Layer 8 of a small transformer language model trained on English Wikipedia (16 layers, counted from 0, width 128).
A neuron's activation on a vector x is SiLU(gate . x) times (in . x), where the dot is the dot product.
The model reads these tokens: "m" "i" "x" "ed " "with " "the " "D" "on" "g" "h" "u" " " "p" "e" "op" "le " "("

The vector x that enters this layer's MLP at each token. A number n stands for (n - 500) times 0.0068.
0 "m": 448 480 572 628 549 511 572 652 533 513 324 520 314 617 520 660 155 393 830 493 321 496 434 567 673 543 487 466 643 756 579 456 506 531 485 560 471 416 464 399 575 284 536 512 579 665 655 260 499 250 451 458 325 370 486 693 608 575 510 428 300 644 584 686 223 462 316 598 626 475 408 418 738 483 484 566 397 513 533 521 487 597 762 459 618 505 485 564 528 500 352 553 266 361 297 477 391 427 641 523 469 576 627 632 320 512 252 627 330 501 588 557 431 607 363 631 559 430 631 501 198 508 449 612 431 581 502 632
1 "i": 521 622 713 649 374 430 406 660 572 476 315 643 410 394 272 790 257 532 749 418 448 435 233 586 581 398 461 517 693 511 629 498 345 541 570 563 244 464 511 438 627 565 520 628 421 723 448 476 525 359 531 495 432 368 423 523 329 567 752 611 386 377 347 537 327 593 338 586 547 570 480 602 588 632 379 481 584 323 488 808 499 495 606 452 657 530 738 445 320 554 472 297 195 390 201 420 371 436 477 547 448 558 670 634 371 481 421 409 428 568 562 563 616 580 254 362 549 340 630 259 563 622 543 521 449 468 499 478
2 "x": 291 550 532 478 478 864 407 525 631 638 500 451 370 466 463 414 416 359 485 372 511 674 610 387 645 504 521 629 665 643 705 558 620 749 521 649 499 279 375 571 536 363 553 729 653 561 575 583 454 434 571 282 602 372 287 462 364 386 429 378 603 421 703 720 616 400 424 297 572 631 332 643 403 765 428 298 382 625 373 500 707 586 451 675 582 499 680 210 462 540 386 528 451 500 498 559 444 589 753 396 499 574 537 552 582 591 270 400 523 549 609 666 699 437 330 395 428 444 549 428 527 618 672 581 390 394 322 710
3 "ed ": 474 560 535 493 306 555 413 569 282 399 383 512 454 518 502 488 360 642 498 449 495 495 513 526 524 537 735 621 213 527 548 609 461 624 603 478 524 546 246 422 600 392 400 559 597 422 416 358 503 529 541 534 568 439 587 563 635 432 553 429 396 667 508 692 359 510 540 428 490 232 414 390 482 601 462 356 516 510 566 466 629 658 509 734 310 410 432 325 547 502 379 472 300 166 426 434 592 251 589 448 481 599 501 418 343 648 311 454 449 723 449 417 554 464 222 745 875 451 510 528 599 580 720 558 469 559 422 447
4 "with ": 453 649 630 166 451 390 437 614 557 552 378 700 489 585 440 481 494 469 473 541 404 728 584 510 261 478 602 744 461 643 496 543 530 603 690 379 598 436 341 607 631 331 503 648 276 316 528 487 512 389 498 441 528 411 428 447 709 338 636 597 498 650 403 433 311 433 448 557 428 335 247 497 766 669 510 584 410 475 571 437 695 393 556 526 340 520 421 440 476 751 535 558 260 353 651 392 431 328 480 510 387 759 419 374 422 467 334 509 377 658 425 471 484 655 482 564 839 416 356 488 485 578 437 566 661 461 517 476
5 "the ": 567 543 528 419 505 283 465 699 327 540 470 513 366 481 661 471 273 441 617 505 467 668 598 442 494 554 534 529 635 504 559 630 386 558 547 429 381 396 233 603 711 202 525 499 262 553 519 336 532 464 509 489 519 429 490 506 472 360 575 374 413 603 384 469 298 516 411 398 399 270 346 562 655 818 441 566 328 463 583 516 526 454 461 440 349 265 350 396 583 595 466 449 376 267 672 423 564 315 484 533 525 756 392 241 396 695 343 443 495 500 405 399 700 529 486 477 757 492 572 513 532 686 293 372 469 609 528 456
6 "D": 412 552 586 423 378 443 479 594 511 452 545 488 580 402 497 600 221 438 434 524 402 880 476 695 496 657 486 709 447 614 481 473 463 526 592 509 424 341 240 536 585 302 391 573 339 615 315 378 562 506 545 554 442 378 370 482 532 542 574 443 322 731 410 589 215 520 564 624 423 284 488 658 654 598 531 459 420 411 376 462 546 576 462 709 546 362 406 449 624 695 405 492 384 333 465 430 588 486 352 599 474 575 462 550 323 835 340 355 554 656 362 605 208 545 420 550 543 722 530 470 642 455 336 512 437 484 306 418
7 "on": 377 480 752 630 500 273 372 656 353 564 568 693 617 383 477 528 412 441 301 656 597 609 607 508 457 496 518 586 601 495 684 368 604 259 423 517 385 439 613 509 608 445 663 514 436 250 336 589 634 562 534 617 289 503 541 507 435 428 564 312 583 517 526 448 434 736 699 496 473 689 348 470 477 739 492 556 560 417 340 501 713 532 487 473 508 665 555 492 526 844 687 658 548 301 376 509 408 361 530 386 561 585 398 397 515 706 266 590 411 734 309 566 617 476 484 811 440 462 488 687 405 565 523 463 477 477 322 750
8 "g": 621 687 644 516 458 337 446 663 675 388 408 308 463 439 384 423 272 395 655 559 544 557 627 561 289 438 464 564 428 281 467 401 394 521 508 624 562 511 314 555 426 495 370 625 485 655 350 726 525 466 449 539 446 428 553 574 551 417 309 423 584 652 439 424 185 605 515 381 484 540 611 623 567 427 728 708 576 409 633 558 713 382 454 494 515 607 457 449 449 730 656 641 439 424 368 298 416 561 517 497 293 486 385 372 501 811 303 171 488 681 473 545 521 651 373 596 567 180 538 576 384 339 403 194 587 607 536 596
9 "h": 480 568 570 637 540 427 476 686 464 471 750 484 536 345 603 632 354 578 370 334 423 549 441 607 197 508 611 438 424 531 389 315 520 519 571 510 538 542 573 219 526 546 479 619 471 482 554 347 314 598 474 525 475 305 506 297 643 436 638 344 452 506 553 562 190 614 473 533 554 782 402 530 491 478 636 423 361 353 617 543 785 469 448 503 537 503 374 662 323 526 668 514 525 467 344 185 441 470 456 578 446 629 533 336 421 678 231 290 436 540 468 629 523 603 489 630 583 439 595 367 422 285 585 574 485 487 482 977
10 "u": 317 640 428 407 485 792 540 621 531 557 583 440 662 648 441 693 400 626 659 448 334 540 521 364 356 464 454 615 356 554 444 497 293 400 488 613 651 418 505 361 478 501 560 801 550 483 556 403 316 223 460 849 364 166 404 379 210 497 808 516 263 437 394 543 305 474 362 592 379 691 557 475 442 569 384 506 476 417 439 446 601 489 558 558 507 465 646 448 366 519 691 524 347 379 265 366 436 430 433 498 409 274 357 580 441 744 439 370 625 608 614 687 490 559 372 475 587 455 643 417 358 630 575 448 531 372 504 659
11 " ": 401 578 738 360 456 512 663 551 595 417 419 406 460 469 556 600 186 545 382 437 325 741 403 528 438 592 620 725 420 543 613 493 498 616 577 542 399 562 384 362 629 358 456 562 476 544 406 375 549 454 564 561 577 349 292 576 419 345 628 395 557 570 456 420 254 450 443 535 367 463 497 595 569 520 363 313 407 538 418 615 465 604 436 545 91 450 714 395 433 424 421 485 372 181 402 426 485 572 449 448 419 416 502 385 402 441 227 414 395 620 502 511 619 523 516 567 780 341 711 618 638 567 443 504 454 454 550 491
12 "p": 693 436 502 536 414 499 537 417 470 690 379 471 543 462 344 447 329 245 518 523 384 723 486 543 556 320 648 601 382 887 530 738 413 715 494 541 371 337 335 364 472 454 595 551 319 406 457 545 485 455 508 357 556 342 339 474 670 613 604 391 428 558 504 566 89 486 565 355 380 294 417 638 562 633 549 466 341 467 369 548 636 372 586 509 525 419 402 520 444 492 417 665 446 303 515 422 632 500 546 539 346 666 506 414 304 707 284 528 608 726 465 550 331 506 400 390 618 417 634 452 480 479 460 507 370 302 536 458
13 "e": 593 332 450 792 453 676 567 548 590 800 396 722 407 606 353 608 508 497 442 771 549 561 366 562 374 444 814 867 456 606 576 663 462 509 426 564 423 384 399 463 664 388 603 590 282 670 340 534 488 282 552 232 368 267 399 622 467 571 591 678 479 547 455 551 440 570 513 379 412 667 279 662 397 721 554 498 369 444 430 544 504 540 530 772 229 429 518 683 534 622 545 435 438 458 442 356 324 440 498 485 277 446 536 435 443 641 434 497 364 645 458 630 457 576 353 543 465 475 503 374 541 794 546 583 593 393 426 396
14 "op": 448 627 424 470 377 602 346 175 478 503 375 372 363 470 350 651 528 511 722 447 589 398 358 622 434 470 344 401 639 568 583 401 474 716 461 290 407 268 515 518 370 359 805 509 407 508 566 581 542 580 512 368 713 355 540 379 282 367 325 525 525 404 514 597 319 442 589 352 536 599 226 568 759 686 633 454 476 485 407 319 737 629 608 560 663 493 476 600 365 672 483 399 418 384 521 434 468 571 748 338 487 671 481 618 314 594 299 384 309 393 503 660 594 446 518 483 634 519 184 366 640 547 484 587 453 646 340 496
15 "le ": 509 535 482 390 451 472 552 509 702 451 302 480 459 391 572 596 512 562 413 546 321 645 405 569 585 471 705 653 497 563 657 538 503 579 402 608 400 531 591 450 414 554 562 608 396 308 438 495 502 658 468 501 663 393 418 740 423 442 547 728 463 610 494 495 245 215 470 662 500 235 532 654 636 590 544 653 202 406 688 422 841 581 501 492 101 454 595 368 334 360 579 334 413 308 266 586 583 472 632 502 407 793 591 248 440 421 365 542 319 498 592 518 468 619 494 607 658 383 513 520 443 762 399 535 461 471 546 384
16 "(": 406 420 549 351 547 364 457 509 442 488 245 439 445 661 728 415 394 505 527 624 390 626 535 409 557 659 539 680 503 714 483 371 215 635 579 392 413 463 384 636 688 340 352 638 274 410 374 515 600 583 367 468 493 297 413 525 622 432 645 664 462 555 354 415 241 265 366 569 545 446 353 482 713 549 549 506 480 450 475 480 559 470 578 695 314 255 464 591 532 722 353 549 280 525 474 425 514 445 441 463 470 621 456 352 592 543 328 445 552 529 394 353 520 453 411 532 813 563 512 577 475 562 535 354 235 318 315 726

Each question shows the input weights of one neuron of the MLP. A number n stands for (n - 500) times 0.00082.

n196 gate: 360 275 597 590 575 420 332 597 348 534 600 704 616 457 856 369 531 497 625 473 568 408 442 472 616 564 469 390 534 473 596 323 553 456 449 481 484 522 570 571 419 509 417 509 572 433 497 552 434 476 426 361 600 544 450 592 460 566 639 399 612 792 761 303 583 620 540 356 370 443 509 603 325 296 457 433 573 446 464 353 405 372 476 579 437 610 564 737 515 485 445 553 488 594 563 494 566 454 426 497 561 445 392 561 503 438 475 440 458 434 525 410 302 568 368 475 500 563 433 530 694 662 478 494 574 557 470 449
n196 in: 454 510 342 430 310 610 509 411 450 484 548 424 394 633 387 239 416 459 437 363 522 568 429 329 432 497 487 500 442 363 637 647 320 570 761 420 586 604 371 400 615 503 550 421 585 596 474 449 624 626 558 602 490 507 410 487 539 274 601 574 303 367 446 614 574 574 520 557 396 670 458 423 382 688 542 497 378 520 469 536 331 369 539 506 569 542 584 385 422 451 497 503 526 579 424 434 705 402 292 519 606 429 288 580 554 651 336 364 289 351 447 562 430 425 636 393 581 516 450 528 257 603 419 542 222 475 453 506
It fires most on token 15 "le "

n209 gate: 373 493 274 693 555 325 486 544 538 529 390 518 621 263 313 535 403 518 515 504 165 432 418 457 343 390 430 368 489 613 453 554 579 541 452 267 617 746 668 372 467 535 514 361 409 567 496 425 511 563 500 581 528 581 490 644 353 511 525 557 558 434 832 619 240 504 713 496 551 336 429 610 533 398 589 826 535 570 514 590 364 553 514 435 635 187 368 447 388 522 201 603 518 507 493 562 458 291 489 447 518 358 357 550 261 398 417 437 638 438 375 616 631 324 566 403 471 442 515 586 396 393 550 539 431 560 395 493
n209 in: 480 450 618 490 409 586 792 541 690 524 382 286 418 673 413 432 776 383 510 539 426 503 361 487 437 572 670 500 286 575 423 389 408 456 671 777 486 557 602 330 493 254 497 415 557 457 513 474 591 568 563 392 664 676 426 360 520 319 530 338 537 666 406 438 511 533 490 428 450 319 516 398 170 530 556 527 457 531 574 450 612 408 638 516 466 671 487 389 453 400 570 547 576 520 425 402 319 654 510 657 655 592 475 559 533 665 369 545 673 663 602 506 480 457 571 530 417 419 462 522 420 484 596 457 272 471 497 454
On which token does it fire most, and how strongly? 12 "p", at about 0.91

n91 gate: 541 554 476 250 418 460 615 335 507 626 586 754 457 665 393 507 756 543 428 503 610 756 584 436 353 444 672 507 440 599 419 476 749 531 455 521 720 602 396 360 599 573 402 490 432 483 541 563 362 310 614 454 590 356 413 675 524 306 594 550 466 428 634 552 489 339 497 480 469 487 427 463 558 524 423 695 513 448 520 554 572 500 440 353 661 590 430 437 730 592 449 439 456 431 442 196 608 480 396 689 280 503 468 710 668 442 704 543 490 545 590 391 600 574 411 433 318 479 336 529 399 460 618 553 544 418 447 570
n91 in: 384 526 419 351 435 529 466 516 466 568 456 708 247 401 405 491 624 544 646 572 475 618 459 510 490 554 546 533 424 456 532 307 482 582 329 576 503 388 510 543 606 613 410 429 490 456 523 648 322 351 694 444 453 497 614 519 672 647 459 592 626 376 646 441 628 545 407 366 513 311 393 566 574 490 513 560 572 477 627 487 333 503 566 536 464 623 319 299 468 606 474 612 535 494 477 575 472 269 315 670 532 453 355 506 450 387 638 787 557 526 705 606 450 513 394 414 631 438 325 448 484 405 583 759 603 618 603 484
It fires most on token 4 "with "

n224 gate: 371 656 418 322 449 295 543 510 608 322 520 472 547 507 360 412 214 440 332 563 481 419 436 382 466 460 586 490 560 702 554 354 694 594 503 549 534 442 517 432 619 666 513 387 391 383 381 513 437 569 524 593 453 634 487 361 402 715 527 621 452 586 493 584 624 530 405 741 364 530 513 407 353 545 500 527 453 326 507 638 296 447 386 449 215 530 507 600 402 456 392 400 523 582 301 627 516 449 534 676 483 453 526 463 530 445 677 648 238 531 417 500 580 473 208 547 561 634 472 442 173 416 571 493 517 434 684 437
n224 in: 390 648 562 619 429 478 472 513 562 510 550 444 564 522 438 506 545 497 497 364 509 417 538 711 449 516 726 732 576 450 535 403 488 503 761 586 438 448 717 549 377 541 453 451 519 642 445 506 516 491 468 475 380 490 583 638 583 549 324 704 367 327 319 477 497 532 584 600 764 550 456 468 442 418 532 414 541 626 618 458 628 468 633 725 458 452 395 408 584 410 609 585 373 428 627 633 481 436 545 607 452 360 476 564 685 351 623 306 607 565 670 199 291 628 385 439 484 425 404 525 337 519 375 392 448 491 416 478
It fires most on token 5 "the "

n228 gate: 490 596 493 333 479 589 570 476 573 517 483 465 248 322 589 620 586 534 698 544 384 610 596 466 445 635 475 619 466 392 583 476 503 415 518 288 510 338 503 407 673 537 351 528 531 751 670 653 497 553 654 567 449 476 553 362 435 711 582 503 326 465 590 564 522 579 514 383 531 443 388 571 246 448 588 507 771 560 593 397 584 405 510 275 406 344 490 412 672 807 383 578 507 528 678 364 694 565 425 463 704 609 370 541 648 549 580 530 362 423 525 380 558 411 366 579 565 622 379 441 298 415 730 531 448 607 333 466
n228 in: 475 325 596 527 493 375 619 610 557 468 455 700 583 598 584 618 507 455 433 438 715 486 469 625 576 758 396 368 469 339 447 648 778 439 619 435 660 556 472 365 571 572 324 699 239 462 493 617 507 670 538 610 521 504 507 367 552 482 626 597 560 300 541 431 357 531 328 698 633 449 672 672 677 262 576 570 483 673 324 483 664 514 317 563 642 497 604 400 542 447 713 453 566 724 571 443 633 416 587 438 542 607 603 535 572 596 525 667 531 493 728 480 393 427 371 517 472 372 688 584 692 455 476 403 591 442 463 641
On which token does it fire most, and how strongly? 13 "e", at about 0.31

n7 gate: 402 372 456 451 473 347 615 401 477 224 602 647 507 500 503 318 289 609 663 147 574 513 360 256 750 417 620 497 620 586 490 618 481 545 759 455 538 416 493 613 531 573 669 364 391 314 476 493 487 428 517 632 401 415 458 399 607 617 470 640 615 384 474 434 467 540 503 329 399 324 497 593 466 442 520 487 623 545 601 701 593 520 663 449 551 649 360 530 433 527 419 465 573 445 295 374 614 581 470 546 387 434 516 480 526 439 693 402 404 483 593 614 579 406 559 604 594 572 497 709 624 493 567 350 287 631 480 497
n7 in: 596 615 517 625 285 467 561 500 281 463 461 463 506 438 415 443 640 638 434 526 415 412 458 510 594 536 396 537 413 545 467 605 403 561 449 429 580 553 591 573 507 390 386 527 609 532 437 474 574 427 552 227 435 487 462 657 389 527 448 571 354 473 557 456 295 399 566 423 572 344 519 445 487 303 432 627 765 628 399 578 664 313 519 640 363 387 344 755 447 339 569 525 341 240 443 417 526 638 686 429 516 432 422 649 561 543 447 638 291 206 487 401 558 398 347 637 412 590 381 519 542 461 480 412 470 631 404 645
Its three highest activations, in order, are on tokens 3 "ed ", 16 "(", 2 "x"

n226 gate: 500 514 490 451 480 671 592 383 562 387 444 348 587 382 562 549 668 579 497 470 494 635 382 581 423 470 472 614 724 590 493 588 616 524 371 465 479 378 326 471 711 497 474 500 370 433 503 714 266 569 544 474 637 479 481 655 443 455 429 614 585 341 503 357 347 524 422 520 480 477 363 540 274 603 430 443 590 364 801 352 469 700 590 372 630 477 557 600 422 629 598 593 570 558 397 565 293 351 618 706 490 350 500 473 460 411 769 207 490 590 534 401 547 402 431 611 547 332 524 351 433 346 638 363 412 372 398 580
n226 in: 510 774 500 478 474 388 494 651 631 634 285 395 490 343 401 537 365 355 487 576 416 458 487 413 574 408 461 369 510 386 471 471 623 487 464 417 559 691 618 469 757 478 590 497 507 538 321 799 635 503 539 768 535 451 599 564 384 490 587 401 568 385 638 490 528 609 348 516 477 491 459 487 608 369 452 503 383 314 637 404 595 446 497 485 536 576 609 709 555 510 674 396 439 582 539 229 425 452 558 500 557 535 405 631 308 445 591 337 573 598 398 299 589 429 372 385 593 467 560 444 551 490 481 577 571 324 525 392
On which token does it fire most, and how strongly? 1 "i", at about 1.3

n40 gate: 202 563 513 487 417 546 596 483 602 457 426 607 311 710 304 608 428 716 533 468 658 323 493 520 451 490 567 433 526 316 454 454 475 649 598 541 570 480 415 503 749 312 484 497 576 221 600 377 641 254 487 439 422 577 434 434 569 527 461 493 606 544 657 677 468 595 398 394 586 532 494 536 420 406 672 572 565 785 538 520 349 497 341 300 553 419 618 377 566 464 497 425 356 547 590 513 478 523 513 497 458 588 628 529 654 523 520 433 539 420 480 727 630 424 606 487 618 333 354 355 448 367 526 591 536 381 625 497
n40 in: 380 494 341 105 398 425 598 526 695 525 315 519 459 409 512 433 616 654 500 512 440 522 459 500 672 488 609 542 450 512 364 380 437 368 396 474 420 386 481 567 525 707 479 458 468 590 357 438 491 500 450 515 516 401 573 459 378 577 638 525 459 603 393 532 541 466 405 580 506 497 413 580 745 727 677 628 522 532 515 274 757 652 435 500 506 655 631 546 462 589 431 515 678 414 497 723 454 705 494 389 425 376 455 391 552 395 462 506 549 522 516 432 627 525 564 553 591 449 458 575 466 537 431 758 377 570 537 463
Its two highest activations, in order, are on tokens 4 "with ", 14 "op"

n247 gate: 584 399 659 622 472 441 558 780 517 426 698 379 431 743 513 389 410 572 377 456 319 267 632 698 528 514 536 433 517 490 465 493 550 675 471 425 720 430 531 654 518 449 678 316 433 438 321 404 381 520 670 780 617 702 403 396 458 407 263 379 570 447 541 335 466 594 465 544 283 368 644 438 394 560 304 552 359 593 406 444 500 376 290 576 468 466 614 404 451 458 702 579 659 645 454 560 466 556 684 510 445 486 454 548 429 599 539 599 575 663 273 503 538 441 585 601 531 468 669 503 670 317 465 510 490 598 568 332
n247 in: 469 611 578 516 541 517 641 445 409 616 556 462 570 524 318 471 356 553 585 268 387 513 473 560 487 394 548 620 487 536 588 734 516 268 538 510 593 625 410 597 633 629 454 466 595 610 544 596 523 572 423 282 503 435 613 396 305 386 365 336 514 524 392 465 231 567 595 306 256 493 427 464 473 462 547 309 576 497 699 537 404 666 443 442 418 603 617 586 514 652 685 526 436 568 720 514 569 324 413 357 490 360 506 390 497 217 456 503 460 758 610 628 430 527 700 463 645 346 472 558 732 550 413 447 571 424 572 629
It fires most on token 11 " "

n166 gate: 666 345 432 457 401 313 546 527 347 381 520 428 443 359 788 650 500 513 442 586 500 302 500 631 490 520 411 620 543 665 564 405 519 635 514 365 421 642 497 348 425 510 523 281 619 523 500 487 543 454 587 431 540 476 671 793 782 617 614 377 486 418 340 375 631 319 301 415 480 464 613 543 578 651 716 738 639 618 559 383 438 573 467 446 609 523 617 487 460 493 591 542 373 394 356 596 546 439 473 513 457 423 573 463 441 500 439 677 559 620 527 506 659 571 572 564 550 790 343 581 527 437 584 407 696 474 657 576
n166 in: 488 636 531 428 481 488 548 450 524 544 473 604 543 352 467 491 626 521 403 397 420 451 420 589 589 357 440 695 488 506 304 578 396 563 379 389 538 556 595 542 338 515 631 629 572 473 506 515 642 812 392 497 466 283 414 463 411 541 623 724 528 528 431 478 283 522 571 355 512 590 573 457 591 484 689 555 396 475 611 518 557 521 454 626 509 570 485 381 379 531 556 529 423 224 683 419 401 577 599 549 518 683 482 583 600 456 628 590 515 380 443 313 500 404 518 565 549 491 631 633 589 298 407 589 211 449 563 418
It fires most on token 15 "le "

n143 gate: 393 346 567 414 385 595 279 257 397 370 738 691 591 544 299 525 511 471 552 410 493 727 577 606 420 305 661 470 576 309 412 518 546 372 489 410 563 522 580 539 404 540 461 325 581 587 715 384 529 350 354 500 330 642 521 452 537 406 390 729 752 519 454 432 449 485 489 403 272 575 514 605 348 384 616 697 359 424 564 273 500 305 417 521 250 743 540 374 415 555 383 305 493 474 504 519 289 309 493 756 366 475 621 424 529 500 555 360 486 657 515 625 460 562 493 661 844 600 454 511 544 391 533 573 452 550 414 522
n143 in: 393 620 673 447 645 405 290 326 358 677 668 640 398 589 325 417 619 500 528 258 740 483 418 500 425 544 521 469 734 537 514 583 641 525 634 384 660 531 422 487 590 500 579 340 313 294 379 591 500 540 493 463 578 510 516 592 415 532 209 344 400 448 617 366 396 623 589 473 586 566 507 733 625 455 557 432 449 482 530 667 475 682 571 526 483 517 653 658 304 538 545 451 660 535 483 705 550 438 479 402 527 534 704 293 406 604 424 470 483 423 668 607 426 445 580 568 500 455 323 513 637 558 691 503 510 603 663 335
It fires most on token 16 "("

n183 gate: 489 295 319 450 470 427 757 310 702 470 525 429 543 573 342 344 573 428 522 514 553 456 460 482 366 597 455 470 511 586 548 585 507 703 319 541 530 482 333 465 655 223 564 526 485 561 356 655 389 784 609 550 388 340 630 573 526 316 504 500 596 493 688 251 769 708 346 607 687 528 482 594 504 392 514 416 399 523 224 474 541 561 460 458 630 522 645 381 570 463 573 663 431 374 843 418 557 559 453 471 529 529 548 703 607 374 574 425 611 384 388 372 532 588 247 376 613 626 296 468 434 359 412 562 559 275 415 619
n183 in: 364 559 650 529 480 617 398 543 541 420 536 527 601 248 424 573 372 365 683 423 509 398 562 582 500 358 540 564 721 432 312 500 645 713 561 574 610 408 467 639 454 280 563 383 440 451 361 552 526 261 562 487 519 657 352 622 589 332 434 549 314 453 484 395 692 719 349 442 391 618 215 387 513 473 419 399 481 510 433 395 463 545 461 572 413 503 689 519 490 487 451 569 608 563 600 563 526 477 441 409 624 507 388 685 583 407 609 571 532 795 560 422 445 352 465 327 520 387 646 594 543 588 562 572 454 398 519 326
It fires most on token 2 "x"

n73 gate: 626 562 351 547 593 544 532 612 294 500 359 552 293 540 666 539 489 388 437 612 592 665 204 489 675 323 447 324 700 431 537 592 686 315 511 496 571 765 409 765 567 464 539 604 685 616 559 504 536 439 368 561 370 642 602 533 559 455 548 453 504 361 629 595 667 423 765 303 511 553 547 366 403 433 500 328 529 553 344 478 631 514 602 510 664 471 482 410 537 559 603 451 653 414 418 519 518 261 573 486 576 522 865 689 421 385 385 360 597 500 770 205 355 467 632 675 449 407 648 542 445 544 471 482 363 500 475 569
n73 in: 432 626 631 414 267 584 434 524 595 627 670 528 419 544 343 395 534 507 376 563 503 632 500 666 483 416 549 486 436 390 616 640 402 566 472 692 327 490 554 435 479 493 605 372 565 600 627 342 517 546 412 547 276 555 334 503 666 479 368 668 500 497 573 549 496 382 272 470 531 543 473 533 686 617 473 720 584 416 523 388 483 523 540 610 514 570 493 704 432 568 782 561 409 486 372 707 523 425 500 540 352 722 339 517 391 558 603 308 610 452 261 333 272 497 576 422 422 717 409 516 338 386 497 288 544 288 441 497
On which token does it fire most, and how strongly? 11 " ", at about 0.29

n201 gate: 320 563 544 500 453 539 304 651 378 574 627 584 572 490 427 423 467 490 189 474 481 480 500 437 464 503 314 503 686 532 593 490 554 154 626 643 591 493 694 580 633 419 347 631 573 451 447 673 461 487 530 600 647 507 440 596 441 571 450 602 333 551 452 681 486 612 477 603 463 522 373 568 620 809 507 586 327 735 478 536 274 454 618 453 497 513 612 490 550 467 424 349 536 631 480 684 680 444 315 464 425 422 722 359 607 450 530 474 640 604 605 419 425 397 616 339 434 614 510 484 332 464 550 513 586 542 407 477
n201 in: 494 529 445 397 497 310 724 328 617 487 547 386 551 293 552 589 532 522 574 503 620 538 437 672 490 707 523 409 311 469 311 365 668 500 310 451 565 382 386 515 442 651 565 445 423 708 494 264 519 478 478 544 513 584 411 465 580 484 474 317 561 591 519 381 559 592 650 388 494 584 676 503 568 344 538 348 579 796 457 525 673 582 576 651 620 484 579 384 471 535 541 539 608 299 445 445 643 439 761 535 522 465 370 361 478 587 516 509 437 298 412 388 465 557 478 503 503 432 543 570 605 314 535 494 449 606 481 635
It fires most on token 13 "e"

n24 gate: 401 520 669 547 517 520 613 819 322 296 316 500 500 592 411 573 537 490 455 477 611 657 554 514 361 621 434 705 355 513 418 359 559 472 356 377 750 606 307 441 448 426 546 607 862 345 386 524 550 361 497 557 695 639 510 428 653 490 476 534 579 500 603 451 489 554 582 517 411 454 635 456 396 601 524 568 537 612 566 432 294 574 402 261 552 362 459 648 473 466 473 199 581 417 444 548 523 572 360 570 507 540 574 649 637 721 431 357 634 430 416 490 675 346 517 473 415 659 489 471 673 463 354 463 462 503 510 634
n24 in: 298 688 513 446 490 413 424 592 456 487 624 319 510 393 463 603 506 617 451 497 460 623 210 664 539 363 559 391 526 475 347 601 370 334 460 676 632 555 442 472 458 557 544 487 526 557 761 599 661 450 510 465 634 563 488 487 655 580 587 478 637 173 475 767 339 490 429 525 302 459 468 331 513 533 497 275 510 570 531 590 411 385 449 537 326 529 445 475 659 484 639 534 400 336 638 319 538 542 397 627 465 618 521 574 573 608 601 519 643 348 513 426 401 490 484 494 339 424 527 388 571 682 490 548 601 566 336 481
It fires most on token 6 "D"

n109 gate: 303 609 419 606 537 662 472 419 535 621 336 456 338 362 420 472 569 443 368 603 497 598 551 240 460 382 500 618 475 561 423 609 378 534 631 437 729 496 691 483 361 382 539 445 189 776 482 643 493 645 702 383 518 747 514 620 384 400 399 457 331 271 482 747 441 504 555 599 598 585 636 464 427 371 267 532 611 504 619 446 137 636 626 589 504 504 377 629 656 555 435 590 414 445 493 390 546 573 518 525 407 618 239 601 337 423 537 603 593 485 470 246 622 464 394 576 377 533 699 483 486 353 449 410 369 429 489 511
n109 in: 335 581 534 245 439 630 480 456 445 622 507 555 344 624 571 494 624 467 313 375 577 641 707 517 443 358 493 534 596 721 453 534 574 552 244 428 647 567 573 626 598 576 244 551 402 517 585 467 408 441 413 500 520 466 506 339 527 503 500 507 486 623 523 524 569 584 406 549 365 402 546 662 663 415 351 440 497 552 338 607 400 470 580 691 558 560 623 384 412 750 500 605 673 596 302 500 578 365 420 530 420 354 440 457 516 626 595 297 553 579 305 357 589 517 608 567 550 592 552 744 718 297 570 630 605 408 451 391
It fires most on token 15 "le "

n137 gate: 388 527 610 467 507 624 507 259 484 377 434 483 523 443 451 412 395 454 291 440 623 389 470 527 654 453 355 424 550 616 483 575 542 417 538 420 631 524 534 539 200 350 373 648 698 240 602 607 536 658 500 536 403 435 640 700 625 365 240 373 500 383 490 364 485 385 737 480 507 474 533 447 490 483 510 298 390 570 631 517 583 483 594 500 363 500 564 773 402 395 439 564 664 507 648 517 497 392 514 597 453 457 439 503 335 565 595 513 397 565 455 503 503 446 681 406 216 627 489 655 500 761 676 557 384 329 451 613
n137 in: 507 535 444 386 622 521 426 468 577 545 720 275 360 555 550 350 431 628 262 408 550 372 510 682 483 418 500 637 466 703 538 323 513 560 422 543 433 569 675 470 437 435 617 367 528 364 580 575 268 520 486 524 435 616 328 610 596 659 441 620 490 570 507 450 571 634 541 396 566 446 575 598 420 311 490 538 208 614 570 620 694 449 527 516 276 183 589 697 452 639 579 661 606 437 697 353 399 448 638 480 302 544 324 514 439 524 483 399 375 525 553 634 568 755 557 424 424 318 486 645 383 480 531 602 406 382 574 446
It fires most on token 1 "i"

n239 gate: 410 359 587 480 594 626 356 427 407 191 581 448 500 603 497 364 479 598 691 517 510 610 579 418 582 405 686 493 571 284 697 648 691 620 479 574 346 679 456 609 493 412 563 591 455 493 348 700 510 460 514 376 470 598 721 541 168 581 438 422 490 567 490 482 696 562 734 627 531 407 398 446 340 559 534 435 591 525 590 343 388 761 425 366 479 480 439 514 483 586 452 706 650 500 531 570 507 631 421 530 459 215 451 527 487 681 479 467 530 622 591 588 449 297 510 445 404 354 553 470 425 649 493 418 635 533 731 581
n239 in: 427 599 409 390 406 393 531 462 601 641 314 373 607 584 528 483 564 509 367 434 517 509 558 486 457 503 363 515 431 603 477 500 536 264 506 611 524 369 667 480 565 420 511 473 573 586 614 460 367 556 329 611 537 411 480 544 494 616 349 552 441 509 390 551 481 610 570 432 631 565 437 417 471 612 543 416 552 629 520 503 762 296 560 483 701 411 546 440 503 404 622 450 318 435 373 556 644 503 375 583 454 572 500 440 435 529 474 611 497 358 162 467 503 421 517 584 442 630 581 492 552 371 480 638 293 387 497 434
Its two highest activations, in order, are on tokens 7 "on", 11 " "